Layer 3 of a small transformer language model trained on English Wikipedia (9 layers, counted from 0, width 96). Numbers have three digits each and are written without spaces.
Take only the direct path to the model's output, skipping the later layers: a vector added to the residual stream pushes a token's score in proportion to its dot product with that token's output vector.

Output vectors of the tokens that the questions are about. A number n stands for (n - 500) times 0.014.
"ṃ": 478443411548455499566468598470427286528332569435423501524569250291428498625437564361661358441427537601454381438522482539533562419600748448344478558474483463600586477543484438305529547566391444489613520361631580352438449606619583542590486562892606508600478590551533469477549371605391595519
" and": 519480544480472481472474469531452494485505471537550538479477550522531524486496478555503515536554516483551483491498482485469457491460481498502520477497492519481459496515459511527544463517516510490473439558538496539536526490486499465453543523487485547455518456527478523501522498460482495502
"ps": 499536502547547473531442553447459470477469548480488541478504462424500468521456465493518485554500480535506515522469483459495540432573460487474500536502503461485538501496447459445551521531502443501548523506485491444443516518536503490550510550599507529507524531480536484487476497508513544477
"ran": 441511477488469517551503552489474465495488517447547535475526433444466510516511454435537479487506495480448496497546560475530488475510460501462510483492472488530494508499497463499496524539509478556514472448568516462470490497554543482498541567616558493480530488485529506490527569510462433497
"conference": 501409423510441547530441490461416491546405564425434480529503404364439549642525433456584445521434598559553501516563509555461528517555552489481522582478487560624508468481499490443522519476453421470510519471574454389486491485612572561595515534672527536504418596475479433453482402487458493540
"mer": 425520504494535494494531516444511488508489536477515492542499457509540469493494487438513424498509492524489427521517523499466512457561497489472549519492508462498499487527502476489500540536509502518506485453534527433431545507553511469509487522595498513516526532498460482459552540466517494476
"al": 465487543527505519509496444495483468477476528479539520454512496482495599448512496442444478508511470440450532518465485519519451507490486502494529452502484551506536472520478535538498484501486507469519465514537497536508515508573495549526484427597501489489479496558512476497521546469540461507
"l": 483354328533464526581472600490436287530289548423408508520562234255411501670477578319686367409376582598463397441537472517525550412611766438346493533461484462631613458541475412211533541580375449507625538334637589310436452624699607529640469563974614510590451651555538419463571397635420623498
"ial": 514569508543456551527442508491442433429442510495480504424529410481471520553495552442567453497484526534467498499470554450487496474551548496380493532503511544514470395492474477492513436526473478518583475443545506487458529515547573503581543485624535586462433543539585457466494535473457522523
" Fi": 453482488476496494532505513511498481509473533450477456521495452498485490501486503467527509532510501476506463514520485464510515494514486507490485476492502517530533482494514475499479493508506498466520526484509516501521500529550509509539505518520519488495488526524498518471486472509476549528
"court": 510497460500514458546461515476486371497498533554464489511448421423496501575432528433559503479414586580484472453531473501473527421515541459474507521492516496544520514500401499394518506523456555495586514393539538389481530549555534490545498560667543524518486585505517476477514474476482555496
" rating": 460425473489458558559468485527478438524413518510476517525540447447454568535489546433511443556428496516530473502521470552474521450591518470422527549487448436601502452507558495430528529490501456536538519508497454453532536474563509477607508549606509511444440582474549466495502468512433545507
"ice": 506500489499501543537448459449499444418422558482452508463500434436443529503516538419497462484481509526464504493505509486475527500527521535499466523496526498565516521505472497476511441518510535502577566400538516463466419473557512492547542560578542539559549480460471504564503504477568495503
"]": 576554448435478452531428545417508405467428529495512505501493442391481472537441536514536437495525544618486455470559419514584515513514572511442529594507512444483521520509516471468474486543449531470544487384569493467479461485500503545540389496624524568502481600556523482523426556487485554511
" Scheiner": 485368344544482520581468595495437299535341553425393503505565249282420504661462584324696359404359574589457396435523476525536560414586739430362496542464491466606613464546486434242522524580389450495619541360618580339433441616695602516642454569909614515588457648548535445471555385618414620501
"ries": 468516476530515515524422540455470441496458474465496572410460412410449552558506495468511412563393461521486494426565537514472458469615525506446462441507499480488558497517566443462589480531502559541537544520626489442484476509536493481574534505632498499484534516488474465473555493545518495532
"婆": 480392371523479508545480604499418347547336552452393504529572241301415484607462560357690389398381558584477389446523485526550533412553744464373489559462487479610595484538495436281531549572371456487620540387595583364442439585639566540618452543874612486579462651560505462472559377623406610532
" Guinea": 530406432503524506547482508531492390499413488441462502527555369473516508570520515414608420518420511583468506466507535516512533508542597499455402476487474473547530521531496458429482523522436500524527513474563556437518495489541521466541463496645543491526471517532515438521541431544444506598
"force": 468472427514489513524514485531528428568438545485447527475464431369468573569534565443522436495477544539498506477550459493502553533498578502515514467496494522536527497493536472388486526515461459493563485407608510406497461562518478516545480408677534554550520550495420494462523482498435528485
"e": 462542549512529522480523499537499502412489463521482468426479533481521577513526479469496455557462482528464479483485501480524524467516483488530459469501514504524493475529443527560485520563466531528538520442581459533467520476487463546538486536538529510475484529460480492472490527424507459540
" pop": 495459479491485522544474551500494468519466545433488504520528499440473469525537484454549444508511513534501449487409514474495489465514539492463488497492517492525490487508491452469511453534461469498570505501496541445500476543528577554515460491583515498509477546512538501507481515505561510512
"Meanwhile": 501509424447490478504450517456478403448414511499475511502560415413509507579495569424548427458489538539517507474578453542505487445485535460489461543475475476531544473491448466470513514515471508547528548400589533416509478572541504578525516514634512485492486563543508495514473504602498570482
" or": 502451596477462451472482493508481478533461424527534511474476533487513545495495492521531506510556526504497480496488525466492473517493543522476523501494484516508454450502469489467534493494501506492481475559530489519510508486497540505459533505558516533483490495505491498492497530502487492482
" Website": 533454472518462482514529552456495516491499507481487516526511453396504569547559502461532486525488530487474512455489507538478528502552476462461513478486533410588523494520535457461493482470475432510517491461561517469522480531515515524553464528612485553484460579516461528486519410505442507473
" About": 485411518502511544523486525550470478419440460523491522501501416410504557518494547440542422498475545528480431475546577484514515457538499478450543525483505404494502489496528467443454509532456481487577492468524547458476502562523461588547523511559524546514481567586518410507572505503472529447
"ing": 467550514506522505480485495542499510431520545510574477414579506426489504538519552512446444475499500512478484512492479438468503531529477530475497478501462466589482473502449456522483511590496535449554453523547513487510522523538466487552456500569479538511564492514440505499486493467503456463
"agno": 430421489534469462507515542513511437491424551464458531493518409453444505575559492426494447523543522485491490486590430493536514476518496476464509533485481474586512558521485436451510524520463478434547505414549512456510515554594518488569447547677513479528487570477514502488483486550413536515
"ière": 456467493512555451537496468476487441474439532482441518505528410468437520534483559390574479485440543563520471455489511534464513456500536471455493507499506450601549536493516489374478475535478561429572489443520533426486444531644519492546470515687565507549518528511524452480528522528454514516
"p": 471530535517505469516465567453484469513494525480409476508495477447496479495475472499494471532503468477487517546488487430512557442557476497508529504505491487499508558508442488448522493527557417486543507490522476494515551509550539497532534525578492523512528513489461535493508501481520499444
"sphere": 482475390568498477505444612483486435488348447396518546490441401443437605536557501487550454500476530601530447468533478568457488451566553431492464580499526496533537519516469463411498520479454504535524485428563537413457458513549491486580515514695536565539498607497497433529551400531465515558

Each question shows what one neuron of this layer's MLP adds at an activation of 1. A number n stands for (n - 500) times 0.0031.

n74: 308603406605315708406368478490555629513366545580498591512492694686486544717560498416591579398700388676440443422305589500653401370575544634411499658617560494442482399469415414586523532315353590292660358493464487595508566644681359488668540464621346564639376540537362414382327547560341492321
Which two tokens does it push up most, strongest first? "ial", "l"

n64: 371521547543546519460628538669555414527436434417346533581373624489459537448625760561487438535519633473422537543451387605517491473487680618512386424322482564594503665457386453479485437391561400538483583402612435557382419640615446409658593568552434547457429435492530335406395489454458592569
Which two tokens does it push up most, strongest first? "l", " Scheiner"

n305: 668520512346437454630475488356481494640590450523492513513547591641436529584498564532394573708503394484515579690367388499475451416542431394650538445646425456434466591579575502417451480561495396502449491612380464501482325428477475490520546529409519428485419544292499595481501643450455469637
Which of these tokens does it push down most? "l"

n79: 537417489615429477538478561412503419454357429510575531522470588591285572464518451271532436403388602548449432455578335478477561633613583573412538543405577446550540728554639374430559449618331637419635581426451503455618587630436596364433440367495498462504572450339577588581471398479591383700
Which of these tokens does it push down most? " and"

n43: 351528455451487495444493420402426491469567325334489492498533635556490366517627657397513555531646483534324436435615560602448511551413488508526440306784428485610509437426362451541403568517475389511525514531539392497570795517603488566465451495591451675575438566626658499389418528480453513473
Which of these tokens does it push down most? "ice"

n308: 542406360488639360354511477532524549420463534499414656573405387445733464362518594598442432591437440520591485594488502325537441367438478363536609440713566400417430509591531547564420461593601766678375401577507398606620452630645423521455342613426634471420572379350581500466632405297476520591
Which three tokens does it push up most, strongest first? " and", "e", "mer"

n317: 406666500642336412606501533646561453378382666610512368658504531509629551308367449628554408546506496531415380414361571527507488600510523468613505400515405386512339310583370395596480539575463595485544761454541550516397447583439633306509368440405445674426732518557380536548516539573474274556
Which three tokens does it push up most, strongest first? "ing", "e", "mer"

n85: 698251491481688434392417495388454576286520556357426452573512689559624588311321471371418547492372537296513422549508563378454277598663552367373431593569697668565345825637512388349454649666526532416744512486376358749498397342566542506554360577534396502407283646573391452477756629629507534663
Which of these tokens does it push down most? "force"

n98: 456448544337640629664541524584373332377391354253591453385337460311563560516392645416579464388487571592349395642459495574533537508485329640477494367633545441529522469542420562601640583532479430641594521634771385665481407592394580639498618385646535410446424484491545521278501741481382609363
Pushed up most: "l"

n60: 558613534581414431566523603410636493544453485646549358519497449644463521474456515639581420598522446481416552470521606415425464568428417389401411483694486417449525567366496347381537404508603404480560678650417534493698571584293502657596514503474508531312382400305455551417519554760524412320
Pushed up most: "p"

n134: 639583492444404425439570493392471474448577530495503454522526642450513673504603499426671545638454558402439534570554475485316501521488480610507411585661588440597545442366493486489533459469475454505451500538464564584534619381399413596650398509549368470406489523315537608425389490511456379395
Pushed up most: " Website"

n367: 541397502561394412447589661464642639607525457417496642560340689549547501486652524460542575552480543619493415584296615431613490470425547556477497399547605444433468595608489165423479426557392509515710514558530297358450437417433382518570321500518402439484564452450405615401535708577652372492
Which of these tokens does it push down most? "ṃ"

n260: 509492400536530488678702438480480431664629560462548493391433516421457511600647473632433473547588547454424493428533363379476449498363442644521500539445377539385467400367598568539455475428559738610612460456496835444437450213567578466439498534618363460612598407494630576675501438351388446391
Pushed up most: "ran"

n247: 445615483429575335447229402519450412471423539531457540483646399362490656608426508405342599505560424686400620334552416409630487703530640468492622608436356490509647367380507640502437567543516466563474646510596463712352505539492394517420560510370261605437438549399681692463440573618475432622
Which three tokens does it push up most, strongest first? "]", "Meanwhile", "ial"

n154: 378423551432511576538451387583484489331510629686518483625596459204498397427520282623529385469600467505572529556457466425383612444477583288748358580204477605569595475588437518480629381566515578603432445489407356445329281549663743370542472614571612544538755472681234374545451619367574723533
Which of these tokens does it push down most? " Website"

n174: 563391641443670488526489494673692652596469428558422589292426488484375390388429429456433437600393523505568451563613480454513479507407580481732655498416475453445399325577506615513436417638523426594462404442409389510342428775535477499558535438557477551528519433542608519473421500541622599489
Which two tokens does it push up most, strongest first? " About", "force"

n208: 467484640626267530219658461360508397457629549326627629400669639724599438608575618498428426498596434578487476520616460700615566493477651376137288446494633717536478232712370556440459680475598456415425288539342433466401578591560504548441500369359363524576401693690574407472472462450545551421
Pushed up most: "ial"

n97: 573418529457405463421400512536404426486704504600583510601600470492562479586483424417506445423538512492525591623490310455394501492593529424423474492450671449390493538545669460545464494362454509551576545406528551546505397445370654438306540477467607528315508736493443546548468472477523619674
Which two tokens does it push up most, strongest first? "]", " Website"

n323: 580440650534485561375467453534414548632331452372341588587324621371482675495588610534356443474540506589426376535563579351419361523568560472539600482588245499518440618544574527519474553630563278493342351675467415463453536657467495423488481433432401704683479452553642629441411511535390592673
Which of these tokens does it push down most? "court"

n203: 632494608481562697602563467559414622617512362509388556557744414385273286707634445543521303558514477492491478623443370560470538522442565406565566347412570464464589537544570447405447470503539540577422452301566654522557310316446457577572519473855625556490443306429433395527463455505446623417
Pushed up most: "l"

n102: 429632442510508465450441471464658690574493845526339629278425470732565480548736521439331497678566429327533556549425463233543528458576457420360472513388621556490548666476627357579403495415472558429446412612591563457461498776605383508373479480795643465557395268419181461581426431521325780454
Pushed up most: "agno"

n255: 453474758434283489350594373457591544532466466433635577476562683773457455602639685625479442588531583527428514614512680519439431545480517623435346397595372390211567472563266370622506468391497499503398487449524455509497467586623444548467487434584417636521322500594561473536468657623366380360
Pushed up most: " or"

n9: 627652665552575553548478503515411484486503489503492557390469346433573458427499352474573490542461429399622431554520439400505591389450363445442454578498545491374500578583504476397486475618529575409551452466533463472460528524538455372447620647477470515528568527624551478548516429472516654539
Pushed up most: "ps"

n135: 678391556316500480341426481665475599780432492476566503527640607486423507591538514482428422538484506495533606613399715528584429414371472441320555669456363595596653546506620334616568419369437528564496491616577670421406588400471423553360400417435368801475395478483259419441378647658364560382
Pushed up most: " or"

n14: 618520485550399596460437477392472503497550465531613420581523468536521475526412316579532482463484571591439453585617361573482485563568472453458606378473531422431598637543541577533434487462577483463564570438428537576571485408393606415443623508381625429421399517492483475476654549472442510416
Which two tokens does it push up most, strongest first? " and", "]"

n372: 393440466465430465437434532509578588396441471497523417525530543748453496574361501460644605529681345405439370657490538257442485678475614627626303498399636425648528511503485375601511346551608601481587437489454471561556471502487560489474401578315785572434430517409496579441411351473539539600
Pushed up most: " Fi"

n278: 531417698679502482792522522530522239451584574576529547472344360404561546487482530401636526513555463493458558556491637574525554527404363423397457499595442565312382359593535622493610397561683451474472360442656580424399335446533457502455717527402351413557526377558514650457509405615577397336
Pushed up most: "ran"

n235: 649527562468658582429413491462533483539560513549459471505637607603644553435471378666646431485416630439694424452399492466448277458459413427367545642402539433684504389542374428371435359643606614431372527336441593403401420509617495480454491658426541576692617531402535623387453529494530402401
Which of these tokens does it push down most? "force"

n357: 533457497419616566515544498581570383419553551549527343394707273611507498562591368420556465600563330601565583508455583524480308498623467520358392477334449492483633652529458538571442531485439580571507640533631512543428560440455377504528542453480552541407504425473502444532596439461432492553
Which two tokens does it push up most, strongest first? " Guinea", "ries"

n187: 400671468459524681488339277351364533553627454488552570497535567434404530606503346495515553433674557547604489449472623571512420392510705457428510571469612495624502579637657594469491307502285572452445437519553605465378401324508639566509348428369492485429429772596515450514539483655261522513
Pushed up most: "婆"

n38: 523637458549609529544629608503400527446499447497458481491517366556526556361466629484563505485375413557400488395610523595555511584406387618483495456528523500537397593757400494394542568532486489468422409585394411508307525440543482539528499484507477598713396497525472447491544439353399651567
Which of these tokens does it push down most? " pop"

n29: 606498363413511545300414541388628597648554358572406599559494530327421623549382647501468491423486428471625532700434365358319435430524563574651535598354490426382426634499538583456498544632365642462542448634462599469475382487572566391519496526461501502480564601414362545498433478658505508535
Pushed up most: "婆"

n164: 428676489348598598468399470653545610695496609689584506401399421355521526464485469692445582437553430634579470543459378247542635577463525225377584576527390504556511410431600521443516513375432440508461574569651184717465481569564466578617709353588366417487374513415488411722451493455453634507
Which of these tokens does it push down most? " Guinea"

n40: 359529632495468493624583474737488450471449459519560542483562272587477375652541473615574584415527375456588370317568437627470584421392301390308712409542509458377503382585673357513488390532619422733405651306464481458557744647430386232572628388629640591363627637322529597436402436492697468513
Pushed up most: " rating"

n378: 467405586604583476306494615531312517533487640675454492639584346503693422429293317524479291617340389281463480430399719285451386515603420684466407584421444316502419433462703601608609634550542659664521484549640457321521516399347612342578523471488523518456553671421204765583733528489532511563
Which two tokens does it push up most, strongest first? "ries", "mer"

n61: 547610541540629523582606523603431534435442493469504453546277542383678524487374629659801601552533348473402502558439581480426442419560487584512407490535420417382567556487499581496480460446485440500504657422539561414491384461373615610441446457555387547506382509547478607448329675420441528489
Which of these tokens does it push down most? "agno"

n180: 599447474493400322449465476541473300452527457581583580534598482533564638423422397516493551713512440440514518370346472616531357458437572556400453544614581463681639483450469442689539377287575437708394606515600583513573608630492326453297620366440514484448420425356536490437721584705364558610
Pushed up most: " and"

n46: 406473475610413528463729523453585663569436513577458412484525521451316506418334553414554697491578449540417258639605654411387497397466763639503429440699678588629341373527400463409565521486717518467400506400175646708526705277400727465387413603427411443493630578503602371485391365500379472546
Pushed up most: " or"

n376: 596533520354565514607490502499513558487577413539451458499505481317498417466540431524575372513469448704630431609451492512494508486539419463376555401518526522461569619601484561595493500483483644473578542587376482366480456444393554529576452414433526520614368487573395487619516437437386651510
Pushed up most: "]"

n81: 617610497466665546472535586649534334614532496532419523609426394541488525549468555340646526478533525312416475571468324581690483434508433524612499503454407622589498363332604469656408513549472282386542518464436321411474381496471588585577589450674473629630508601416271461596404577510600411397
Which of these tokens does it push down most? " and"